Layer 15 of a small transformer language model trained on English Wikipedia (26 layers, counted from 0, width 128).
A neuron adds its activation times its output weights to the MLP's output. To switch it off is to set its activation to zero at one token and run the rest of the model.
A neuron's activation on a vector x is SiLU(gate . x) times (in . x), where the dot is the dot product.

Input weights of the MLP neurons that the questions are about. A number n stands for n times 0.003.
n61 gate: 19 -24 32 24 -74 62 -18 -20 25 -32 3 -3 -40 52 59 -51 -46 -8 40 -19 -25 33 75 13 0 -8 22 2 -5 -36 7 31 0 23 12 -6 31 18 15 13 0 35 -39 -36 -60 8 -40 13 -44 24 19 -20 24 -10 9 -2 3 -53 29 44 -6 -13 21 -53 1 5 -22 -15 -20 -49 -53 -36 -22 25 22 -22 7 -34 -25 22 -30 -22 15 -54 -37 -15 -52 41 -2 8 6 2 9 -14 55 -32 27 -8 25 22 43 -14 -18 11 3 -16 -92 17 15 58 19 21 14 -25 -50 -24 0 9 13 -59 29 35 -26 5 10 -27 -9 -1
n82 gate: -49 21 -5 -6 -78 35 -16 -43 -36 -24 -12 -19 -18 -20 2 13 9 -14 19 -11 3 -52 -6 34 3 -66 -65 -53 -42 12 7 3 36 -20 10 28 -12 -16 -56 6 -9 49 14 15 -26 -7 -40 -9 18 24 -3 -11 31 0 11 -19 10 -36 3 -8 47 17 -41 8 6 -77 42 2 -30 46 -19 10 -29 30 88 48 -16 54 17 -2 -22 10 -6 2 16 23 -8 -17 -13 -38 -30 17 -21 8 -51 -9 -54 -23 15 1 12 -3 -3 21 -22 -4 1 21 23 42 7 36 16 27 4 -12 -40 23 -3 -33 28 56 25 38 -17 3 24 -19
n89 gate: 38 40 -6 24 -17 26 14 27 12 31 -47 -60 -29 -12 13 52 -14 7 41 9 22 -32 -7 23 22 18 -43 -83 4 -33 0 -3 6 16 -1 24 1 -20 -21 -5 -8 42 84 13 -32 27 -18 -42 -5 -12 4 -27 -46 23 -5 -22 5 -15 -64 3 36 -23 8 -40 -46 -28 55 -54 -8 23 26 27 -32 45 -8 1 -24 -1 -9 3 -31 21 19 -13 42 -8 8 -23 -28 -15 36 -36 -33 -38 25 -39 2 -39 5 6 28 -2 -8 30 20 -17 2 9 60 41 26 38 4 18 3 -1 -3 48 38 -62 30 -28 5 -16 28 13 61 -18
n137 gate: -7 -13 10 -1 -26 -59 33 3 60 -13 12 -25 35 10 -13 4 -17 35 10 -60 -2 27 -28 58 -40 -18 20 -12 -34 -22 -59 -42 12 28 14 -35 19 34 41 -17 -14 5 7 -8 42 2 13 18 -29 62 -28 -11 9 -34 -18 -40 0 -19 47 63 -5 -42 94 9 36 13 -9 27 5 -18 -18 -5 -16 -2 27 -55 -6 -18 -39 -9 -29 53 -23 12 -5 57 -38 -2 19 -22 11 -23 58 -25 42 -28 15 -10 -22 -1 22 12 -60 80 -1 14 -14 -13 18 -10 34 30 -41 8 -15 -34 -32 24 26 -75 82 26 15 -31 4 11 19 -65
n243 gate: 82 -3 -10 -15 -7 17 -5 -5 16 0 -24 10 -76 -26 -21 -79 -17 -20 46 -14 29 -10 20 48 26 32 55 -67 -34 -9 -14 15 -11 3 26 38 5 9 -29 2 -22 -35 -27 5 32 34 37 -47 -30 41 55 4 16 -8 23 -10 20 44 0 -7 -14 6 2 27 -16 -17 34 17 1 26 30 -11 -12 31 -19 7 24 49 -74 1 7 10 0 34 -71 7 -35 -68 6 -3 9 12 -13 -43 -6 36 7 -23 -7 16 -33 3 -15 22 18 1 -48 -6 39 1 36 8 51 54 -31 -59 15 35 -22 -55 67 -8 -21 -15 28 -40 45 -28
n311 gate: 12 51 -20 1 -19 30 13 69 -39 10 0 -4 -29 -57 -32 -2 43 29 26 19 53 -8 42 7 15 18 -28 -6 -8 -62 -54 -8 12 -37 -3 5 -19 -3 -59 10 -6 11 11 -11 29 63 -59 -54 55 15 25 16 -74 -40 -34 14 -52 13 -78 -12 -13 36 7 -43 6 15 18 -17 -7 8 7 16 5 -36 5 4 41 23 -22 32 23 -37 -42 10 3 0 4 -6 -14 -7 7 -26 -12 -2 -3 27 -4 12 32 10 -9 -26 -29 7 62 -4 -18 37 38 -3 -3 29 -25 -5 -69 21 -10 38 -2 -50 48 42 -16 21 29 21 24 -12
n61 in: 22 -19 -21 2 -45 1 -40 -5 28 4 14 17 -29 4 51 3 -14 -9 35 16 12 -7 46 24 -13 0 -59 1 35 -53 -9 -24 23 6 -27 42 -3 5 40 48 8 3 22 -24 -33 -12 -24 0 70 15 8 69 4 33 6 -16 25 -36 -24 -42 13 49 13 31 -53 16 -12 24 -62 43 -39 -23 -35 -5 48 -6 1 2 -20 83 -28 -11 -28 25 22 9 31 2 3 40 -2 18 -7 10 -38 1 0 12 39 20 73 1 -31 -12 14 12 26 -17 24 15 -57 -2 -37 -7 -65 4 14 69 -15 13 2 -13 -3 22 49 -47 -4 4
n82 in: -3 19 -39 -21 2 -11 -15 -6 62 62 37 17 -2 23 2 7 20 48 41 9 -16 28 -11 -13 17 -23 -58 23 -63 -36 5 -27 40 -29 -8 -11 -4 -24 -66 -41 19 -40 -59 37 44 -5 39 -16 29 -4 -8 43 23 -10 15 6 21 -42 32 -16 25 -59 -71 -12 -9 5 -14 -21 21 15 12 -14 -3 17 5 12 -14 8 4 32 47 31 21 -27 -2 17 -6 4 -29 20 11 -6 -25 21 -13 1 -16 -12 -16 21 -51 38 4 16 -32 31 30 -15 29 -29 3 -44 -11 3 -12 -5 -39 -20 26 13 24 -27 -31 -20 -30 21 -34 2
n89 in: -64 23 -7 -66 1 10 -20 -34 23 -50 -34 12 -25 13 -34 -16 -51 6 13 24 -11 -5 -23 8 -29 -27 -12 16 -52 41 -3 -2 -47 -19 -55 5 -38 45 -33 0 6 25 -18 -24 -9 53 2 6 2 40 -23 -35 12 13 -7 16 7 -40 -1 -14 14 1 5 -45 0 -31 32 22 -32 -29 -26 12 -24 29 40 10 24 28 3 -42 -33 10 -13 11 -22 -12 -32 -13 -2 -22 38 2 19 31 41 -6 73 -10 22 -23 7 33 1 -7 -2 15 28 21 -11 19 -38 -13 9 -37 50 -45 -23 19 58 -18 12 7 15 -29 7 -19 -21 15
n137 in: 44 -14 26 47 25 36 -26 -32 25 49 21 -16 24 -13 36 1 13 -14 52 34 -7 -21 -10 5 35 26 -11 1 -10 8 43 40 24 -11 10 13 -48 -5 -53 21 -17 4 -17 76 -17 42 -14 8 29 -33 7 -54 18 -27 -26 11 -35 20 -32 -35 9 69 -44 25 -3 2 40 9 28 25 -25 -4 -18 -7 -22 -14 9 1 -4 -9 5 -34 49 -15 16 -23 35 20 -29 34 14 42 -35 23 -32 -3 -15 32 -10 -41 -34 30 37 -51 -19 -17 -22 -13 -32 14 62 -4 35 11 -56 35 -34 17 -11 34 -34 4 0 27 10 -58 -14 -9
n243 in: -15 21 -39 -76 9 -31 12 1 -2 15 24 -6 21 -40 -43 -31 43 -14 -6 -2 -45 18 -25 -31 -61 10 -23 22 24 22 15 36 2 -42 16 3 2 5 8 7 -25 -25 7 27 31 7 3 -1 -30 1 -30 -1 29 -18 1 28 85 -35 62 62 15 -37 28 16 -14 32 -52 -47 35 19 3 2 -7 58 38 -3 9 3 35 26 -27 34 -24 -54 2 34 5 19 -24 -10 -24 2 -21 -2 22 32 -28 -16 -12 -24 43 -24 -1 -29 21 -24 41 38 -4 15 -12 23 -34 -1 22 13 -21 18 37 35 23 24 5 6 -28 -11 -10 26
n311 in: -16 31 -29 -28 34 -34 -8 15 -36 -35 4 -31 22 23 1 43 11 23 -17 -13 22 -2 23 11 -43 16 -49 21 24 29 39 -23 -7 -34 57 -41 42 24 -6 -6 -16 60 11 -9 -8 41 33 24 -13 -26 17 3 -2 13 18 -5 0 -72 10 10 45 16 -10 50 18 17 -26 -30 3 79 -23 31 1 44 40 -4 4 -9 48 -2 -46 -21 14 -57 10 33 6 -30 -7 12 -3 -7 4 29 19 -16 -14 22 10 -47 90 -22 -50 -26 -31 60 19 -20 47 -25 -12 -3 8 -34 -9 5 50 -36 -39 12 8 21 14 -31 -7 -38 -28 -26

Output weights of the MLP neurons that the questions are about. A number n stands for n times 0.0037.
n61: -23 -9 17 12 29 -7 8 24 26 10 3 20 -28 49 -35 -19 6 39 35 24 27 9 22 18 -8 -18 11 -12 -17 -49 12 1 3 -18 -16 -10 -7 -35 -7 7 -2 0 17 -57 42 -12 2 1 -18 -52 -1 -7 1 8 -28 -23 -32 6 26 21 -9 7 49 8 -5 26 -5 9 32 -8 -27 -21 38 -44 12 11 -6 36 25 35 0 16 -26 25 38 -56 15 13 6 27 3 -12 29 19 4 -6 11 42 -26 -34 -9 -25 -20 -4 -2 -33 22 -6 -8 -1 6 0 17 -16 16 24 1 -12 -10 7 -9 -36 -19 8 6 6 -34 1
n82: -34 -6 -23 -18 -12 8 -26 -5 8 -28 -13 13 23 8 -10 -8 15 37 -41 -43 -7 -49 -1 13 8 -3 -24 6 -6 -12 -10 -1 -5 -36 -28 0 7 6 27 -35 13 -7 -11 -30 20 16 -11 6 24 5 26 36 12 54 -11 -14 -12 -24 31 32 -14 -26 -1 -17 21 -3 14 26 49 11 23 -12 1 -26 10 44 11 -5 2 -36 -15 1 -31 -7 4 -61 -1 18 -11 18 -21 11 34 -12 -5 20 -7 -20 7 -1 13 12 -14 20 -17 -16 27 19 -29 38 -15 -3 23 6 6 -8 13 -27 10 -5 7 0 -39 -55 44 14 -3 -17
n89: -1 1 -26 -26 1 -4 -2 -27 34 -18 44 -2 15 -7 -17 10 6 9 10 4 -2 17 -23 17 8 -48 -36 3 -10 16 20 7 -28 -1 -13 -10 -57 20 -28 -29 -17 21 20 24 -15 6 -9 -31 15 -7 -46 -61 -14 8 -38 -5 -21 1 -12 -18 20 -3 45 -10 -41 -21 5 -1 -13 23 -3 51 2 -7 1 19 44 6 -21 -10 -9 17 30 15 5 -21 -10 10 -24 16 -14 1 -16 -6 -17 42 -7 -5 -42 -10 18 5 -2 10 14 -35 18 9 10 18 4 -27 -6 -5 -5 17 -23 -4 15 -18 13 -2 0 17 -9 -5 24 -3
n137: -36 -13 19 -17 -40 -19 35 16 32 -20 7 -12 14 6 -34 -18 -9 2 -4 -12 -16 -30 22 20 -4 -6 -17 -1 15 6 -31 -26 -7 7 19 -27 43 1 23 -7 10 9 -2 -44 14 -1 14 11 -9 16 -15 13 -7 -3 -6 -18 9 -26 19 28 -30 -23 44 -20 14 25 5 20 -17 -22 -3 -2 30 13 18 -22 -21 -5 -31 -9 -24 37 2 -17 -4 39 6 -34 -6 -33 -38 -32 -3 -40 10 -18 23 -15 -1 38 5 1 -24 27 29 19 8 12 13 -4 -20 19 -26 -1 24 -27 -4 -12 -10 -33 -8 -11 -14 -37 -4 -18 9 -7
n243: -5 26 -32 2 13 -10 -16 -7 1 -6 -1 -5 -6 -29 14 17 -8 26 -2 18 7 -61 -21 -5 0 -28 4 3 -8 1 12 -42 -29 -19 -3 13 33 -7 26 1 -4 9 -3 -9 34 15 -60 -10 12 -45 3 -6 35 -37 34 -9 -4 -6 21 -5 -6 -5 49 -15 -11 -8 -2 -10 -1 7 25 3 17 3 34 -5 4 14 -29 3 -13 35 8 -94 -5 26 -10 -7 34 -7 -4 23 27 16 21 -10 -27 21 -12 13 -6 -10 27 -4 9 -2 4 10 -12 27 3 1 -4 30 -33 36 4 16 -2 3 -62 17 -26 18 -36 5 24 13
n311: -23 -26 -41 -16 -51 -23 -35 23 -51 12 23 18 41 31 -9 -14 -36 -29 1 19 35 -4 -7 2 -3 -8 -20 -18 -15 3 -14 -11 -4 42 -21 12 8 -10 -16 -1 -1 8 -21 -25 7 24 6 -31 36 36 -9 26 -3 8 -18 7 13 22 -19 10 -14 -7 18 9 -5 -22 58 14 -41 -7 -36 15 20 25 -28 20 10 -69 -15 -25 4 6 -11 45 -2 -6 -4 -1 -3 3 -20 -28 7 18 3 12 1 19 10 -17 -40 17 -48 1 -21 27 -27 -10 12 -27 24 9 12 -4 -11 -6 3 21 -7 -18 27 10 15 25 34 11 7 21

Each question names a token from some text and the token that comes next. It shows the vector x that enters the MLP there. A number n stands for n times 0.1.

Then comes g, the gradient of the next token's log-probability with respect to the MLP's output, scaled to length 1. A neuron's effect is roughly proportional to its activation times (output weights . g). A number n stands for n times 0.0041.

" him", then " the"
x: 5 -32 9 17 4 -22 2 10 19 -12 7 6 30 -18 -15 11 5 -13 14 -12 -11 7 -2 -4 6 13 3 4 15 10 -20 -16 30 0 9 -7 12 -4 -9 -12 3 15 18 -13 23 -13 -3 -4 21 -3 -7 -18 -36 -9 10 -6 -18 5 -3 -25 -7 -3 27 -17 14 14 6 9 -6 16 -10 4 1 -12 -47 5 17 14 -18 7 -13 35 3 11 40 -4 25 -8 -1 14 0 19 7 31 0 -15 8 23 7 8 19 33 -14 13 22 8 14 28 4 -4 14 8 5 2 14 11 1 12 -7 -19 1 -5 37 -11 11 5 29 4
g: -48 20 -57 -16 42 32 2 12 -30 -9 -3 18 3 -16 -30 16 3 -19 8 28 28 -3 8 -17 -35 19 20 -36 21 -23 -16 29 -36 32 13 -16 0 -22 5 -29 -23 0 -26 -32 23 2 -15 13 14 2 17 15 6 -3 13 -29 -16 17 15 19 5 -34 27 0 25 -6 -4 -5 -16 -5 16 -13 -11 7 9 13 14 9 -23 -8 -7 -50 -9 -2 -20 13 33 -41 2 2 -10 -28 -10 -23 -21 -6 21 -3 60 -4 -2 -39 -36 20 4 28 12 18 30 -6 4 4 25 31 -14 2 42 -9 11 -6 1 13 -15 28 33 -32 7 -19
Which neuron, switched off, lowers the next token's probability most? n89

" St", then "and"
x: 27 -31 11 26 10 8 -8 -5 2 6 -8 3 -19 34 31 -15 1 5 9 -16 -4 1 24 -2 -2 15 -1 -15 -10 -16 9 16 -7 -27 7 17 10 -18 4 9 -4 -6 13 1 -12 -3 0 2 19 -13 24 10 1 4 1 6 14 -4 -7 -27 -1 7 9 -4 -11 3 10 12 -8 3 -3 -1 -5 -18 -5 1 -1 19 12 15 -26 9 -9 -7 14 -10 -15 5 -10 -10 0 -10 -5 15 1 -25 1 25 14 18 -5 17 13 -3 -4 6 14 0 1 -3 9 6 -7 1 -26 28 16 9 -21 8 4 -19 -18 17 2 -1 0 -8
g: 3 -5 -20 -17 -8 10 -17 37 36 39 -13 1 30 59 -11 20 6 -1 15 -25 24 2 29 28 -3 3 -13 23 12 -27 12 -37 0 -8 -42 -25 -5 -33 -3 -17 -30 -24 33 -37 -3 5 -23 2 6 -6 -27 -3 -12 -16 17 -25 13 -2 16 22 -6 -10 18 8 -9 -4 29 -17 48 -1 36 -9 22 32 -2 -33 6 -15 -11 12 -11 -4 9 -26 -4 0 -44 13 -19 60 -24 -9 4 -4 13 -24 -19 1 16 16 -12 -24 -15 10 32 -8 -29 13 11 -17 45 -4 -4 -22 35 5 31 2 -14 -27 12 3 -33 1 -3 -34 10 -42
Which neuron, switched off, lowers the next token's probability most? n61

" O", then "ran"
x: -12 12 -1 -25 -8 13 -2 0 -25 -15 6 3 -9 17 15 -13 -29 -1 19 -16 -14 5 -4 19 16 1 -19 -13 8 -4 3 9 -1 1 13 4 0 -14 8 -3 13 -11 3 -8 -7 -16 4 7 -2 -16 4 6 -29 0 26 3 -4 -2 19 5 4 17 -2 3 -12 2 -1 14 -1 8 -14 -20 7 3 -14 -9 -4 2 3 -16 3 21 13 -1 19 3 -16 15 2 19 -21 6 -5 -5 1 -6 17 22 16 6 10 -21 5 -7 17 7 16 -1 -3 14 2 -2 5 -20 -4 23 -10 12 -7 2 -5 -10 16 2 6 13 -13 13
g: -19 -7 -24 26 26 20 5 -21 33 21 22 -20 -14 -6 -14 8 24 -9 -11 8 13 7 19 -19 2 28 11 -4 29 -24 2 17 17 -32 -11 -1 -6 -11 -38 14 -32 18 9 36 -8 -12 -14 -7 30 -5 3 -17 -18 16 -1 -9 13 -3 19 -25 20 15 -8 -24 23 -10 -4 16 38 7 2 11 -54 -12 -4 -13 1 44 -16 64 -12 24 -16 -34 -11 0 21 -6 1 40 2 -23 -46 -40 -15 4 37 16 -11 6 48 0 33 -23 -42 -1 17 16 -23 43 12 -12 5 30 -3 8 20 29 -18 2 -10 -53 15 0 -1 1 -11 25
Which neuron, switched off, lowers the next token's probability most? n61

"+", then "34"
x: -16 -23 -11 5 10 3 -13 -1 26 -32 -12 7 7 16 11 -6 -12 -1 -19 -11 -3 21 8 20 -8 11 3 -10 10 9 -8 15 -14 -5 15 3 -9 5 33 5 -6 -5 -11 -12 3 -9 12 20 0 -5 -8 -1 21 12 -12 -1 10 -11 2 -11 12 19 18 -17 11 0 -8 27 -1 -20 7 -8 11 -5 11 13 -10 2 -11 2 0 -4 -5 -7 17 -21 25 14 20 -5 -10 -1 -9 1 5 -5 22 4 -14 13 -7 1 0 11 -1 -20 24 2 -5 -8 -11 1 -9 -14 3 -9 22 3 0 6 -3 11 -13 -3 -14 4 -38 9
g: 25 29 6 -8 6 -23 7 5 -37 -1 -5 28 9 -40 -1 44 -9 23 -24 -31 8 -5 15 -11 -9 -2 -18 18 -19 9 -30 5 25 28 32 -6 14 7 -8 -32 -47 -32 -32 27 -8 17 -35 -37 11 3 7 0 6 -1 -8 27 -37 19 -50 -7 11 0 9 -21 -16 12 -15 -1 -28 -23 10 -32 -11 -11 -3 -25 10 24 -7 -19 11 7 -4 -10 -4 -8 -18 2 9 8 -6 29 -11 51 24 12 -21 3 -28 -52 -19 13 11 0 -18 28 17 40 6 -12 -26 -7 -12 -34 40 -14 47 -21 11 6 9 48 -1 38 -4 -1 -9 -24
Which neuron, switched off, lowers the next token's probability most? n137

"v", then "oc"
x: 22 -2 12 20 3 10 -10 -6 30 -12 21 -18 1 -20 15 26 2 7 -10 -8 -28 -6 3 7 -7 9 -4 13 -23 -12 26 -13 -14 -3 -14 7 4 -8 -1 -5 3 5 -5 5 8 -10 49 12 3 -4 4 -8 23 22 20 -5 0 11 9 -29 -4 -1 12 16 -35 12 6 8 -35 18 10 12 -1 -8 -7 17 -7 3 10 -13 21 -12 -20 -10 22 4 43 -3 -24 3 -1 -5 20 -26 -16 18 9 11 1 -7 2 16 13 3 -9 10 68 15 9 21 9 4 -14 44 -4 3 7 10 7 -4 -13 -31 16 9 -13 15 -6 12
g: 44 26 19 -11 4 41 -24 1 -33 0 -7 -9 17 -17 5 -27 -25 -5 2 15 34 7 -7 2 14 -10 24 28 -2 -13 2 -28 -27 18 18 1 -14 17 13 -1 23 -14 -22 15 23 -17 -17 -57 -5 4 7 0 18 -15 35 -7 23 -6 -5 26 8 -12 1 57 57 16 -10 -28 6 21 48 -9 27 23 -34 -22 -19 -37 25 23 -13 8 -27 -62 -14 4 -25 -46 -42 7 17 6 17 2 -32 16 19 2 5 -4 -1 -19 -22 -6 -33 -12 14 -14 -4 -3 -17 0 -12 -14 -38 -3 -28 -18 12 -2 14 7 -18 13 7 26 -2 -5
Which neuron, switched off, lowers the next token's probability most? n89

"at", then "or"
x: -32 30 -10 -10 11 7 -8 -21 25 -9 21 -6 -4 -8 0 29 4 15 6 -22 10 -6 -15 9 -14 9 -23 -4 -3 -4 -2 -15 44 -9 -3 0 -9 -5 -25 17 -12 11 -28 29 15 -6 9 7 2 -7 -3 2 46 4 7 1 -5 -8 31 -7 -18 5 -10 -10 0 -2 -2 36 25 30 -3 -4 -16 30 -32 0 5 7 -7 27 7 4 -5 22 8 -4 0 -4 -6 4 -10 13 7 13 -6 14 -4 11 -13 14 -24 32 -9 -9 0 8 46 14 -18 -13 -8 8 -5 14 0 8 -1 -23 17 9 6 -11 38 -21 -4 31 -4 0
g: -39 -30 3 13 -11 12 32 9 28 -19 21 8 -27 1 22 7 -10 37 -44 -6 -5 14 -18 3 14 30 38 26 5 -4 -1 -16 -31 -15 15 51 -4 -6 -18 5 6 35 9 -9 8 18 -35 -13 -9 9 12 -21 -13 -2 18 -40 0 56 27 -56 -35 36 11 -31 -56 -7 -29 -7 -12 14 8 10 44 -30 0 11 29 13 -18 1 21 17 19 12 6 13 -17 -25 27 3 -10 -2 13 -16 24 -20 -11 -1 7 -9 -15 -22 -14 -30 -22 -1 15 -6 -14 -4 0 32 21 0 -2 2 14 3 8 11 27 49 29 0 14 -40 3 2
Which neuron, switched off, raises the next token's probability most? n82

" -", then " C"
x: 2 -38 3 -2 -3 9 -1 -11 23 12 20 8 -23 26 28 -1 -1 -11 -1 -8 1 16 4 -6 4 6 -3 -20 0 6 -3 -5 -7 -9 14 -5 -1 2 -6 -1 -8 3 -1 -3 -11 4 0 7 0 -11 6 13 22 26 16 -3 -1 6 16 -8 -4 22 3 -8 5 12 1 32 8 6 -3 -6 4 -4 -3 -18 17 3 -16 -5 -4 -3 -6 -13 13 5 1 11 -9 6 -1 8 -6 -1 -18 -22 15 30 30 1 11 13 -7 8 -5 -6 9 -9 5 5 4 -6 16 -3 -37 11 22 0 -11 -2 8 -12 6 5 -14 -5 -21 2
g: -13 8 -27 -23 35 9 2 -7 -10 45 3 13 -8 -36 -34 6 -7 24 15 -26 17 -10 -10 -39 20 -46 1 2 -12 5 36 20 -7 -2 25 3 -24 -5 -10 -4 -2 -3 -24 18 -28 11 -7 3 15 4 -11 -17 15 5 13 1 5 42 -41 -14 8 15 -4 8 20 -3 3 17 -24 -18 23 -20 30 2 13 -8 46 8 2 27 -37 -41 6 -20 -14 -12 10 29 -60 16 38 2 -29 26 -1 -11 -22 10 15 -25 -29 -26 -5 -11 -10 -21 13 -19 -44 54 -22 -12 -35 36 -33 -2 -22 1 10 24 22 9 -12 32 -2 -18 8 -30
Which neuron, switched off, raises the next token's probability most? n61

"al", then "v"
x: 1 13 16 -18 7 -2 3 14 -1 -26 3 2 13 -6 -15 30 3 4 16 -4 8 -5 -2 -6 7 10 -27 4 19 11 -10 9 6 -26 -2 -10 -7 -2 -39 12 -4 -8 20 0 11 0 -7 12 4 -9 -12 -11 -4 5 -25 -4 -9 20 16 7 29 -9 -31 -62 -4 3 1 5 -16 -1 10 0 13 16 -6 8 -3 25 15 -19 11 8 1 2 -5 -22 64 -3 -6 -12 -13 -16 -12 4 8 8 13 20 10 0 -1 -42 4 -12 15 14 15 10 6 0 -21 10 -2 -16 18 11 -19 12 2 13 -4 -12 -2 4 -2 -5 -10 24
g: 22 2 -13 -5 13 -12 -12 -35 31 -6 19 -11 6 1 33 -32 12 26 23 44 -6 18 -31 31 -19 34 2 -7 -7 52 -1 -7 -11 12 -3 -6 -1 -6 7 33 -21 -2 4 6 19 32 -12 -23 -38 2 -6 4 -6 -25 19 12 -2 33 31 -52 16 18 -26 -4 -24 -8 16 9 1 1 -4 -23 16 4 24 -5 -7 -8 15 33 28 8 34 -16 -16 -18 -14 -3 0 64 -12 -42 -24 -34 -22 30 14 -1 25 -10 -38 -3 8 4 56 -6 -1 5 -6 -12 26 26 6 -42 -26 2 -36 9 5 -4 4 9 -11 40 38 -16 11 7
Which neuron, switched off, lowers the next token's probability most? n89

"ff", then " |\n"
x: 7 -2 2 -1 -5 -10 22 -4 -1 -9 -15 10 31 -12 37 2 17 -11 -12 -19 16 3 2 22 7 -30 -9 8 -8 1 -9 3 -26 -5 6 3 -6 -9 10 17 -15 18 -6 -1 -2 5 1 -9 -19 -8 11 12 20 -18 22 -9 28 8 -8 -7 -18 7 5 38 4 -9 0 34 10 10 6 -23 6 -20 18 18 -1 8 -7 11 -25 2 -30 -18 12 5 10 -5 -5 -21 -13 4 19 -8 10 15 -10 17 1 10 0 -10 -31 -7 -13 3 14 12 -17 13 9 -4 -24 18 -6 3 20 -23 15 2 -12 -40 18 -3 1 -17 16 6
g: -23 -14 -16 3 -1 -5 9 -22 9 36 15 -5 -13 22 78 -5 -1 -26 -24 49 -8 13 -6 -27 22 13 56 14 20 38 -25 47 9 27 -40 12 -26 20 -17 1 -39 -20 22 3 -5 -35 16 -9 13 -7 -29 -14 49 5 -19 -15 -9 6 -19 -15 12 -7 15 -4 -43 -16 26 0 -21 -19 2 -15 -30 29 -28 6 -1 -5 -14 9 -4 26 2 -3 -6 16 -18 23 36 1 -24 15 12 2 -2 -18 -37 19 1 -17 -14 3 1 12 27 6 -17 -11 -26 -8 3 12 -9 -21 16 -5 -2 -35 -18 26 9 -15 -41 -15 -42 10 4 20
Which neuron, switched off, lowers the next token's probability most? n82

"ium", then " -"
x: 6 -30 9 -7 5 -12 17 44 11 14 7 4 -2 -4 -11 15 -18 -14 0 0 -10 4 14 2 21 1 -10 18 -4 3 -11 11 2 12 19 16 -8 6 14 10 0 -28 -13 10 -3 7 -10 -11 11 -8 -7 0 -15 -23 7 14 -8 -7 24 -10 12 28 -12 -20 -16 10 13 2 14 -20 10 3 3 7 -17 -29 6 1 -7 -2 6 -9 18 -16 26 -8 11 5 -17 1 -11 -4 4 -16 -20 17 6 30 22 8 -4 -10 -2 -5 37 14 -9 -10 18 3 21 13 -15 13 17 15 -18 2 9 23 -12 -34 22 -1 19 -15 21 -6
g: 18 23 34 -6 25 10 -2 -13 5 18 -19 8 -30 -35 8 -17 -15 11 1 40 3 8 13 -32 5 28 18 -21 11 -6 40 0 -19 -22 20 7 -12 -8 -18 -18 -9 64 1 -23 -75 -5 -42 -21 12 -13 -28 14 -2 -4 17 -20 10 -35 3 45 -10 -4 -30 10 -10 4 26 -13 -2 22 38 3 18 -14 -37 26 -20 6 9 -14 6 -9 32 -45 18 25 0 26 11 -6 15 17 -7 -8 0 -39 -26 4 -20 -4 -26 1 35 9 28 -17 25 15 -1 -1 31 -34 5 -1 34 0 7 15 -12 -25 2 -4 30 24 -9 -31 8 20
Which neuron, switched off, lowers the next token's probability most? n311

"-", then "aw"
x: -24 -5 9 4 -14 17 -4 -7 28 6 5 9 19 -15 8 -5 -8 3 -8 8 -9 6 -19 -9 -14 -11 0 -4 6 16 2 8 9 -12 -25 24 2 -15 33 -22 1 0 -30 -12 20 -7 0 3 -8 -6 -15 16 26 23 -1 11 2 3 -13 1 30 8 3 19 8 -14 -2 96 23 -23 9 -2 5 -21 -9 -22 0 -6 -19 -29 24 34 -11 -10 14 10 5 5 -5 -11 7 16 2 -15 -3 -11 11 15 9 -9 11 27 -9 -12 -18 18 -7 -21 -14 -4 -3 14 4 -17 -2 -7 -8 8 -5 7 21 -35 15 -2 2 4 -3 -12
g: 12 -7 1 -27 -23 -12 -25 1 43 21 22 2 -18 12 -65 25 -4 -1 -14 0 7 -4 17 -21 -16 22 32 17 -34 -2 -4 -25 14 4 -21 -22 18 8 61 -29 -12 -13 9 0 -14 -30 8 3 2 -6 -16 -15 -34 5 -27 -23 -14 -26 22 36 -15 4 23 -2 40 -22 7 -17 -12 13 -2 15 -37 9 -9 24 -5 -2 45 -27 -29 13 3 17 -10 2 -3 -18 -6 -38 -23 -22 4 39 8 -13 23 10 -11 -21 42 -23 -15 -12 -37 19 -9 31 -11 -2 22 -16 -29 20 15 3 25 -33 27 -8 -11 -14 48 -8 -19 23 0 -38
Which neuron, switched off, lowers the next token's probability most? n137

"ond", then " r"
x: 3 -31 13 8 14 -1 9 28 9 -4 -16 -9 -13 -32 -13 8 -5 -23 13 -10 -23 -3 -11 8 15 15 -21 -18 -4 1 -23 17 27 10 26 10 2 1 9 -33 16 17 17 -24 4 7 37 15 -14 -4 9 7 -11 -18 0 5 -17 30 -9 -9 -2 29 -16 -21 17 -1 11 40 -13 -1 3 -6 5 23 0 30 19 22 11 -15 -9 15 -7 -5 7 12 -11 1 23 17 3 -13 6 -36 -5 12 11 21 10 -5 20 -12 -7 1 9 -5 -2 38 -5 5 1 11 -3 25 4 8 -18 34 -1 6 4 -20 13 -30 2 -8 14 -1
g: -1 -36 20 38 35 -37 -39 20 17 18 -28 -8 -23 -14 29 -41 13 4 20 4 -8 19 -7 -20 31 -42 -23 1 -37 -18 25 -6 34 -1 -12 10 -28 9 -17 -6 -47 8 17 3 -10 8 12 16 5 -18 14 14 13 30 40 14 -12 23 -4 -33 37 -11 5 1 -19 28 -24 24 24 15 -30 -18 -4 -27 18 -11 17 11 -10 29 22 -12 1 -14 -9 -6 -5 2 13 -26 40 17 45 -4 33 16 45 11 -2 14 -48 21 9 5 28 17 27 -2 -36 16 3 12 -6 0 -15 8 37 -8 13 2 0 -5 8 -9 -15 3 -21 47
Which neuron, switched off, lowers the next token's probability most? n311

"ant", then "ic"
x: 12 -9 -1 1 15 -1 10 0 11 -4 29 4 -4 12 -11 22 -5 -1 -6 -18 7 -4 -23 2 13 -2 -21 2 -13 9 5 14 66 10 -4 9 -11 -7 -11 -5 -4 8 4 0 -1 -4 16 9 24 -4 -11 -16 13 -8 -3 -12 -24 23 -13 17 -19 18 -4 14 -16 -23 -8 27 -14 31 6 -22 -15 -23 -18 4 9 23 -10 -21 -11 -2 -4 2 24 -3 25 -8 3 -2 -26 -14 4 38 -13 18 7 4 8 -5 -29 3 -8 -15 47 16 18 28 13 9 -1 24 3 22 5 11 -12 11 11 18 -12 13 -4 -9 6 6 23 8
g: 16 81 5 7 6 30 -34 -13 -7 12 -9 -37 19 -8 -45 -14 23 1 34 -4 35 -7 3 -12 -6 -26 -9 -7 8 -2 1 -12 24 -12 29 -26 -25 20 20 -35 -20 -4 16 7 -18 -40 11 -32 -3 7 -19 44 40 -14 31 26 19 -57 -25 13 -3 -2 -23 4 7 17 25 9 2 37 -10 -33 -21 -32 -7 12 26 31 9 22 -28 15 -26 2 13 -29 6 -9 -7 -20 -31 21 9 -17 21 -4 -31 0 1 1 30 -38 -13 7 5 13 -35 -34 -3 -7 -7 -17 -3 8 2 0 -11 14 22 1 -2 15 2 -4 16 28 -17 -21
Which neuron, switched off, lowers the next token's probability most? n311